Layer 6 of a small transformer language model trained on English Wikipedia (10 layers, counted from 0, width 64).
A neuron's activation on a vector x is SiLU(gate . x) times (in . x), where the dot is the dot product.
The model reads these tokens: " w" "ar" "mer" " g" "l" "ow" " of" " the" " f" "is" "her" "m" "en" "'s" " l" "an" "ter" "n" "." " The" " ch" "al" "k" " for" "m" "ations" " on"

The vector x that enters this layer's MLP at each token. A number n stands for (n - 500) times 0.0062.
0 " w": 469 431 684 573 563 623 536 589 787 523 576 680 438 577 631 540 482 816 593 457 755 334 391 533 635 318 760 390 609 319 627 251 433 431 458 378 557 459 484 633 238 506 317 588 547 495 414 399 659 399 684 591 367 431 640 211 490 498 455 85 548 626 407 473
1 "ar": 589 491 615 612 146 492 532 542 557 313 651 540 785 317 424 550 558 848 473 380 464 437 533 522 601 364 770 324 376 371 315 548 276 578 622 323 590 716 425 289 170 390 373 530 580 415 422 586 367 486 541 596 271 493 599 298 503 116 528 377 385 357 489 433
2 "mer": 578 624 637 419 333 623 502 686 407 470 558 560 580 696 585 544 691 557 468 278 668 317 541 418 252 369 390 543 506 348 504 489 342 657 647 437 738 810 665 245 509 384 268 606 655 635 435 609 456 306 511 643 614 498 668 242 230 412 280 640 646 326 563 731
3 " g": 604 397 729 686 675 633 757 480 706 462 661 566 552 589 633 484 560 471 281 529 523 642 454 708 621 549 738 387 394 404 681 295 316 631 416 415 580 376 488 703 445 407 346 539 633 405 536 515 567 292 711 616 533 529 457 165 534 458 612 264 766 513 546 614
4 "l": 685 447 434 540 512 628 640 603 679 549 503 538 428 502 511 788 564 760 505 571 449 237 726 350 723 350 596 388 471 288 610 301 403 557 627 575 616 645 353 791 394 363 542 537 437 381 366 616 416 208 642 699 289 470 622 269 765 395 594 318 495 440 481 854
5 "ow": 482 441 676 559 251 811 555 558 558 296 522 534 618 510 599 633 423 479 422 453 409 416 455 584 429 436 804 200 466 165 515 357 746 580 584 674 477 795 439 413 488 280 328 586 513 607 334 504 415 612 673 690 564 305 543 257 458 519 274 281 494 524 456 657
6 " of": 575 469 525 455 482 626 339 516 793 631 521 597 675 644 620 392 518 697 532 326 444 522 639 620 526 225 431 404 277 303 205 580 487 512 466 414 616 424 355 634 253 151 348 416 511 528 381 385 455 528 757 414 589 460 505 218 562 649 437 477 572 336 554 538
7 " the": 700 455 639 627 438 588 458 498 753 498 588 423 587 594 551 420 508 766 459 337 455 519 632 662 394 529 550 409 542 478 398 381 402 574 176 376 531 530 250 785 395 162 265 487 403 546 429 430 440 584 547 502 326 552 495 176 622 726 414 615 545 453 560 552
8 " f": 445 529 461 695 730 492 516 488 657 580 563 517 543 521 685 732 558 681 434 377 615 493 331 857 452 563 617 486 322 445 730 453 313 599 735 401 589 554 484 737 481 421 375 412 507 561 557 756 537 518 659 357 494 326 759 174 651 448 663 309 556 356 376 519
9 "is": 652 190 461 627 501 495 487 319 469 507 427 577 609 351 542 494 471 488 258 429 524 379 493 627 518 421 692 422 645 427 568 381 295 670 334 719 583 426 470 757 406 250 182 753 247 616 658 419 557 721 301 638 477 505 562 305 493 293 462 594 697 336 742 560
10 "her": 419 461 408 511 358 561 403 488 589 516 668 622 748 401 400 681 598 592 455 331 519 575 529 706 428 340 640 507 569 265 484 214 497 741 458 474 611 824 480 315 499 191 286 633 413 439 464 341 241 417 480 704 530 587 650 303 628 281 398 592 502 415 558 571
11 "m": 532 608 617 442 450 940 309 680 688 462 464 607 612 587 750 657 698 491 508 269 679 628 612 470 575 399 537 293 568 130 408 377 571 500 508 676 480 774 387 650 551 365 380 358 506 343 553 562 228 569 458 617 556 413 480 402 493 299 485 457 843 623 391 643
12 "en": 557 630 653 486 482 567 429 518 416 316 506 559 817 620 609 748 328 739 481 533 553 586 685 690 265 380 632 339 401 457 617 282 375 625 658 532 541 732 523 470 607 389 191 415 649 482 351 580 346 511 869 568 309 369 319 314 562 485 343 854 504 409 513 535
13 "'s": 572 388 506 571 441 728 543 552 620 467 454 589 572 690 552 360 551 613 471 416 618 524 524 625 481 403 571 517 529 346 408 263 612 777 261 298 544 690 312 705 433 171 260 422 419 603 349 422 528 639 709 499 541 580 521 176 520 523 488 586 532 480 523 377
14 " l": 629 569 476 570 613 621 551 516 757 455 670 614 489 444 537 691 505 611 427 424 439 599 444 552 519 326 415 350 474 542 725 250 351 291 621 413 700 625 482 840 524 426 424 339 438 192 504 458 547 335 865 585 299 532 512 157 679 390 462 331 585 448 592 670
15 "an": 587 524 557 515 430 667 556 387 525 482 362 644 715 375 711 565 452 612 414 422 466 449 415 378 416 287 412 240 615 277 431 150 575 574 557 714 574 516 314 444 312 389 72 447 672 531 717 569 395 363 687 591 406 397 594 356 666 436 445 514 452 521 882 436
16 "ter": 706 478 467 330 395 527 438 660 635 219 668 700 779 522 633 792 359 744 468 380 545 551 586 536 49 627 484 414 401 298 483 440 502 551 802 495 489 885 284 568 589 244 245 473 448 534 512 593 415 406 603 624 392 363 405 410 493 287 312 616 670 415 491 519
17 "n": 566 582 569 614 675 480 478 667 717 412 405 559 619 691 689 489 604 436 389 469 386 618 431 628 291 227 586 270 541 226 328 320 554 433 618 639 512 737 644 607 566 441 256 521 570 392 457 457 448 523 607 720 453 25 480 375 253 527 536 770 514 465 530 747
18 ".": 629 508 492 385 426 446 293 517 892 253 505 823 579 761 628 399 511 733 423 325 699 480 366 512 559 497 801 637 411 355 237 307 274 372 396 450 583 345 435 537 618 328 335 505 498 526 420 700 408 473 632 392 465 433 646 411 501 373 486 180 530 379 564 701
19 " The": 681 415 731 598 429 584 375 547 628 552 521 412 549 548 513 365 572 758 470 406 600 462 570 607 501 507 615 488 492 540 385 307 351 523 175 262 426 532 413 870 351 168 266 449 341 462 434 393 410 551 404 498 297 467 522 213 607 780 411 518 489 490 548 586
20 " ch": 414 637 355 389 455 661 603 426 591 490 917 654 492 399 580 644 503 568 282 596 658 673 463 575 555 542 495 304 568 542 689 349 358 497 596 243 755 617 522 673 483 331 234 515 457 283 556 498 458 423 590 596 393 499 607 203 422 502 690 350 719 549 581 699
21 "al": 478 527 415 443 473 707 607 406 742 698 39 527 637 385 486 422 384 598 161 426 322 418 538 487 464 220 539 480 568 176 613 415 511 632 762 425 646 743 337 702 405 534 322 576 676 381 298 549 405 257 541 536 278 351 579 386 440 509 375 608 632 335 528 366
22 "k": 532 739 583 500 463 872 700 590 706 434 607 797 539 556 624 608 555 503 422 415 523 457 613 700 336 294 676 223 506 243 529 380 528 712 544 563 569 720 304 375 306 442 355 420 677 596 561 440 382 292 608 602 414 459 546 227 395 273 535 532 421 496 457 577
23 " for": 501 325 547 450 473 651 501 498 755 492 590 628 779 613 517 496 643 613 433 397 438 502 534 588 593 341 583 403 447 243 294 520 446 734 482 484 575 391 595 701 383 217 246 511 413 708 499 609 685 553 732 451 598 481 524 203 524 468 300 251 597 345 554 407
24 "m": 599 599 511 413 334 743 338 737 687 384 334 567 760 520 453 606 548 645 532 185 550 673 703 625 410 395 452 370 592 225 303 494 476 505 587 621 534 544 340 568 356 234 313 357 505 449 553 532 339 626 506 599 512 422 393 313 484 268 500 286 716 598 603 805
25 "ations": 421 594 546 414 273 429 300 575 408 303 541 720 697 792 555 441 442 600 299 375 597 559 530 477 296 282 457 465 477 241 541 448 506 650 612 437 430 666 400 621 444 175 321 416 555 388 342 598 474 598 686 464 496 426 553 269 449 272 394 439 667 476 708 585
26 " on": 573 365 413 466 539 608 464 496 653 497 479 614 765 608 590 393 469 639 524 216 465 438 499 619 470 327 486 438 199 501 171 517 445 552 575 410 537 419 506 743 337 226 416 613 345 646 501 676 665 572 657 450 735 369 557 199 288 479 242 407 512 304 639 472

Each question shows the input weights of one neuron of the MLP. A number n stands for (n - 500) times 0.0011.

n119 gate: 374 618 654 387 441 593 587 688 542 360 724 339 397 433 455 444 609 490 490 596 589 355 525 309 306 421 506 452 327 358 524 363 472 317 577 244 441 601 531 553 874 511 439 596 465 513 544 659 455 672 355 394 532 725 407 724 550 622 801 530 560 584 445 342
n119 in: 425 382 579 491 354 591 390 576 525 491 606 569 465 624 344 509 540 617 637 462 644 585 580 480 688 510 424 541 515 307 523 430 764 344 501 407 442 577 565 477 314 571 468 462 528 525 691 408 360 456 217 529 459 699 648 592 386 540 470 449 481 571 508 655
On which token does it fire most? 11 "m"

n42 gate: 346 758 445 520 353 577 339 487 765 463 522 371 544 667 500 325 471 315 379 618 307 509 444 325 272 609 661 448 330 820 380 401 287 565 449 649 380 343 233 581 429 696 549 358 557 585 555 539 648 680 469 443 481 464 578 396 411 487 504 376 668 498 702 581
n42 in: 458 448 255 449 700 596 451 742 543 384 496 567 339 358 455 671 514 438 536 412 197 623 544 464 617 411 336 739 551 650 403 406 595 560 509 706 536 459 509 489 218 328 737 363 336 425 446 588 525 677 490 569 365 571 562 458 421 345 605 353 631 484 676 661
On which token does it fire most? 24 "m"

n29 gate: 445 478 403 609 603 595 370 469 440 404 366 323 556 218 593 539 385 460 356 469 518 396 285 489 276 342 466 560 482 496 198 675 431 601 559 682 305 650 497 513 551 484 597 463 480 351 507 380 309 482 112 439 684 541 722 344 485 486 632 307 551 525 660 401
n29 in: 307 445 490 344 708 444 466 296 610 507 543 537 537 419 537 457 713 233 387 308 613 543 719 693 560 527 343 544 509 526 329 543 594 561 485 539 426 457 234 354 604 449 281 667 324 581 408 441 255 533 550 605 400 583 566 779 520 396 647 365 393 512 604 593
On which three tokens does it fire most, strongest first? 10 "her", 9 "is", 24 "m"

n31 gate: 387 364 342 652 446 497 426 587 586 344 557 488 524 233 475 395 558 492 634 806 696 319 535 520 488 491 388 531 382 685 490 160 390 596 540 679 427 453 276 296 415 374 574 661 178 452 501 476 605 456 422 568 273 642 501 587 300 512 454 469 432 403 409 458
n31 in: 601 527 476 829 529 422 540 545 814 398 605 458 712 445 464 592 479 532 315 279 368 389 595 608 574 439 589 583 363 175 436 669 674 463 264 274 322 626 662 584 492 549 710 649 388 452 559 286 448 453 579 560 466 581 473 419 555 463 535 722 466 536 411 576
On which token does it fire most? 10 "her"

n48 gate: 461 413 492 194 452 508 549 453 369 581 661 415 473 640 642 645 675 152 797 568 521 443 741 340 416 566 360 548 482 501 381 284 434 573 682 419 248 450 648 731 579 292 676 521 571 480 259 687 547 541 493 458 405 584 453 429 609 597 363 541 344 601 447 473
n48 in: 721 386 539 382 544 514 576 625 446 528 549 553 508 303 535 538 314 657 498 555 614 777 372 436 496 547 680 592 623 466 662 485 454 579 654 427 696 313 486 393 432 758 418 641 309 385 399 439 697 559 632 652 850 544 361 547 425 626 621 458 519 444 537 451
On which token does it fire most? 22 "k"

n160 gate: 454 506 526 457 482 354 496 516 461 582 622 541 343 506 558 164 430 476 475 669 573 430 568 498 687 587 372 543 461 643 470 318 532 446 297 606 622 321 558 417 457 632 596 714 326 453 440 355 486 632 513 726 545 428 706 321 708 610 489 130 621 472 501 584
n160 in: 557 511 732 368 741 251 591 272 485 235 558 700 275 394 594 717 426 494 305 507 579 400 454 584 240 448 569 512 437 611 523 610 805 437 193 392 348 601 574 589 529 575 449 404 532 535 633 396 608 434 727 357 267 511 591 375 439 579 548 382 485 379 323 517
On which token does it fire most? 0 " w"

n115 gate: 284 616 462 566 644 536 305 366 400 637 394 473 651 162 374 438 495 308 402 631 743 439 508 476 279 417 662 412 566 514 511 413 501 473 292 454 655 263 386 325 519 413 290 582 698 237 651 336 416 659 415 546 496 481 764 539 463 770 424 480 587 441 388 576
n115 in: 511 395 538 591 799 452 366 525 758 530 542 651 588 799 485 579 599 361 525 458 468 317 565 626 511 456 295 465 518 284 551 371 662 362 404 317 612 551 468 508 370 961 331 467 545 579 548 458 724 534 478 827 614 469 496 521 545 591 503 493 427 444 631 499
On which token does it fire most, and how strongly? 15 "an", at about 0.82

n123 gate: 503 548 509 429 589 343 547 429 563 349 372 248 573 557 594 584 523 542 565 665 543 721 604 531 504 415 360 417 575 558 408 775 547 661 442 622 375 392 42 267 583 354 480 302 331 684 603 448 613 501 501 689 477 460 657 423 546 455 491 544 556 755 231 666
n123 in: 393 473 561 151 505 669 467 570 541 440 534 491 602 515 513 510 537 543 607 663 223 299 526 543 303 325 569 581 491 361 424 440 600 478 352 715 454 523 381 784 592 734 226 272 424 355 480 526 483 424 481 320 629 727 580 658 356 533 429 296 492 635 557 635
On which token does it fire most? 24 "m"

n96 gate: 233 300 358 676 670 340 460 390 299 443 374 602 473 459 213 317 439 607 638 458 344 620 577 602 348 554 604 647 349 352 692 509 342 586 396 405 600 577 640 555 405 367 699 351 640 541 531 411 295 467 540 410 684 466 438 633 488 355 677 559 619 565 676 499
n96 in: 574 332 405 459 523 494 516 553 302 590 436 582 419 267 461 606 505 356 332 539 481 747 326 408 430 668 603 407 477 488 205 481 541 633 812 585 505 552 588 610 375 584 572 631 354 594 528 641 461 547 604 623 398 713 445 369 355 604 474 587 491 112 420 480
On which token does it fire most? 0 " w"

n149 gate: 376 508 671 194 474 508 449 305 490 371 439 570 421 425 501 415 382 446 237 500 346 421 307 419 515 395 372 529 275 462 344 766 614 729 277 568 367 659 464 325 622 590 613 573 195 388 424 253 370 516 365 382 452 367 575 357 693 428 522 437 707 674 645 490
n149 in: 481 798 414 367 259 665 261 277 711 463 477 539 568 481 535 533 494 336 253 428 362 465 349 532 355 461 514 372 639 487 477 564 688 445 411 347 376 339 505 574 447 440 406 626 549 646 321 422 466 454 519 546 490 670 533 524 279 703 311 552 679 651 450 360
On which token does it fire most? 25 "ations"

n53 gate: 602 300 593 321 726 482 596 643 567 686 547 438 612 405 423 366 386 744 428 404 475 432 550 653 174 425 497 658 604 817 349 643 617 399 445 780 466 781 442 748 564 572 466 641 489 548 599 449 440 634 489 354 552 621 520 494 505 525 491 443 442 475 413 173
n53 in: 498 505 314 494 403 487 511 480 621 563 489 512 422 411 631 510 577 631 604 232 533 427 443 610 390 288 662 607 445 487 496 418 714 532 562 413 662 180 671 280 585 381 485 691 432 351 411 347 656 600 547 398 637 395 525 524 549 429 408 604 651 424 534 750
On which three tokens does it fire most, strongest first? 26 " on", 9 "is", 6 " of"

n131 gate: 361 307 358 645 433 459 737 308 477 610 372 325 538 366 178 248 465 633 483 528 516 477 247 370 557 651 592 518 497 475 531 619 605 384 514 554 462 411 550 497 447 288 317 607 501 552 578 403 590 442 407 440 442 596 355 632 390 432 498 451 627 593 322 701
n131 in: 270 449 387 521 448 491 450 316 720 263 524 484 570 400 506 640 457 382 532 546 335 347 548 531 456 410 517 391 537 326 593 585 571 591 413 436 595 441 383 634 360 868 175 553 542 636 508 653 552 359 488 494 294 662 565 337 548 623 399 396 485 521 703 500
On which token does it fire most, and how strongly? 9 "is", at about 1.2

n41 gate: 263 546 443 380 307 551 474 637 303 493 257 452 495 634 553 513 683 268 884 444 442 695 581 493 640 538 338 690 251 502 631 370 385 582 618 771 665 444 492 814 563 536 547 745 551 535 368 798 758 758 332 667 476 454 468 652 433 645 525 462 609 424 401 583
n41 in: 531 270 394 392 317 505 893 644 443 507 505 112 327 479 411 231 446 504 535 492 843 395 397 488 438 639 632 696 355 475 534 577 535 620 345 740 493 455 223 396 460 492 522 577 309 522 514 589 653 672 631 403 474 473 311 479 539 453 500 533 549 591 442 448
On which token does it fire most, and how strongly? 14 " l", at about 0.62

n101 gate: 651 453 518 500 689 417 321 512 344 585 536 460 546 318 699 493 536 401 669 245 455 473 353 202 378 672 450 507 616 548 483 445 578 574 479 406 377 499 482 331 689 456 180 561 175 332 455 642 580 696 559 477 514 641 371 424 546 520 609 599 533 433 501 461
n101 in: 545 430 238 572 329 285 515 414 501 632 396 269 691 474 630 427 369 409 570 141 756 462 498 585 466 485 355 555 536 339 616 485 400 491 473 793 483 768 447 447 674 630 540 492 373 465 506 554 605 547 529 451 326 706 371 477 703 432 294 433 493 489 353 539
On which three tokens does it fire most, strongest first? 16 "ter", 9 "is", 3 " g"

n126 gate: 403 514 651 532 809 385 757 498 681 690 556 524 510 545 335 396 612 439 532 488 450 265 465 526 619 619 566 303 438 603 248 398 761 481 603 454 507 418 597 453 403 342 441 663 642 487 693 523 536 249 585 503 599 492 778 688 188 479 262 505 414 493 511 596
n126 in: 420 531 474 545 425 308 442 286 857 289 544 427 700 316 549 501 425 443 440 690 389 488 633 294 400 537 652 613 584 512 411 550 401 489 549 735 688 387 572 472 247 493 608 710 308 620 589 561 446 470 641 417 423 400 494 430 502 586 415 557 720 437 535 522
On which token does it fire most, and how strongly? 26 " on", at about 1.5

n45 gate: 822 832 501 531 377 277 347 498 395 384 612 458 558 638 542 563 681 526 639 447 272 775 572 634 477 620 233 411 499 453 613 667 682 563 429 373 431 269 611 714 349 500 468 549 688 591 322 698 538 249 625 600 509 688 411 470 511 549 576 550 333 494 583 501
n45 in: 417 495 417 503 561 511 341 580 569 194 796 266 510 276 676 472 580 469 391 339 373 259 237 598 585 423 366 417 404 331 689 685 559 495 466 310 220 338 574 519 519 456 702 474 390 506 551 272 253 530 228 666 424 536 468 282 500 452 377 472 633 415 550 523
On which token does it fire most? 7 " the"

n46 gate: 533 329 462 423 327 598 225 545 671 210 547 409 507 355 616 562 513 338 686 536 475 583 458 602 556 744 443 332 619 556 576 611 687 341 359 487 833 509 629 584 534 266 646 381 604 336 638 557 553 586 529 243 362 335 415 448 404 624 453 567 548 547 488 598
n46 in: 447 618 425 572 470 641 521 458 361 588 447 399 410 521 373 553 365 404 671 419 495 586 277 243 682 334 740 398 415 457 382 563 448 558 474 597 611 675 251 648 480 510 513 459 695 599 692 576 506 457 605 760 527 424 534 555 243 596 584 318 533 522 316 495
On which three tokens does it fire most, strongest first? 11 "m", 5 "ow", 24 "m"

n102 gate: 567 518 610 887 493 348 444 735 460 368 492 455 436 475 411 524 314 670 323 584 304 587 478 344 515 566 373 567 303 769 598 724 576 492 705 516 269 635 575 414 647 458 671 383 351 626 457 511 506 531 448 446 493 609 430 216 516 471 373 546 644 463 680 533
n102 in: 860 372 516 557 363 573 485 442 462 458 500 374 471 312 646 752 491 554 498 243 497 342 643 321 487 479 575 231 531 484 622 628 321 550 514 349 312 705 575 605 657 619 776 460 309 539 286 431 559 344 551 403 443 462 345 429 588 293 544 570 840 657 564 518
On which token does it fire most? 16 "ter"

n151 gate: 392 523 655 478 767 492 212 383 379 263 601 454 592 639 603 611 433 522 404 551 475 430 569 610 536 366 623 357 411 579 437 749 703 386 553 565 456 769 413 661 484 934 564 514 496 624 588 684 546 400 523 596 669 383 423 268 633 467 414 241 399 618 432 495
n151 in: 461 431 385 530 564 717 819 661 512 487 633 256 150 541 424 615 440 489 543 295 680 625 460 596 594 459 610 646 514 614 685 378 621 518 289 384 385 406 491 511 478 440 457 493 506 417 408 748 628 643 593 475 740 458 646 652 534 517 316 782 515 539 475 565
On which token does it fire most? 8 " f"

n70 gate: 559 215 466 415 505 549 347 227 611 527 538 654 652 439 709 555 696 415 536 636 764 252 428 361 471 688 534 474 542 331 534 587 509 569 594 662 611 428 468 476 300 335 562 710 592 646 344 405 661 492 529 489 396 725 390 446 460 493 474 565 366 672 240 456
n70 in: 481 489 466 462 652 573 628 571 572 450 556 300 454 560 574 495 547 466 720 399 467 438 525 591 448 476 398 795 466 710 605 701 697 581 345 294 493 470 227 445 459 377 391 517 418 480 407 574 667 547 361 513 220 355 675 509 324 370 627 544 590 480 625 514
On which token does it fire most, and how strongly? 13 "'s", at about 0.39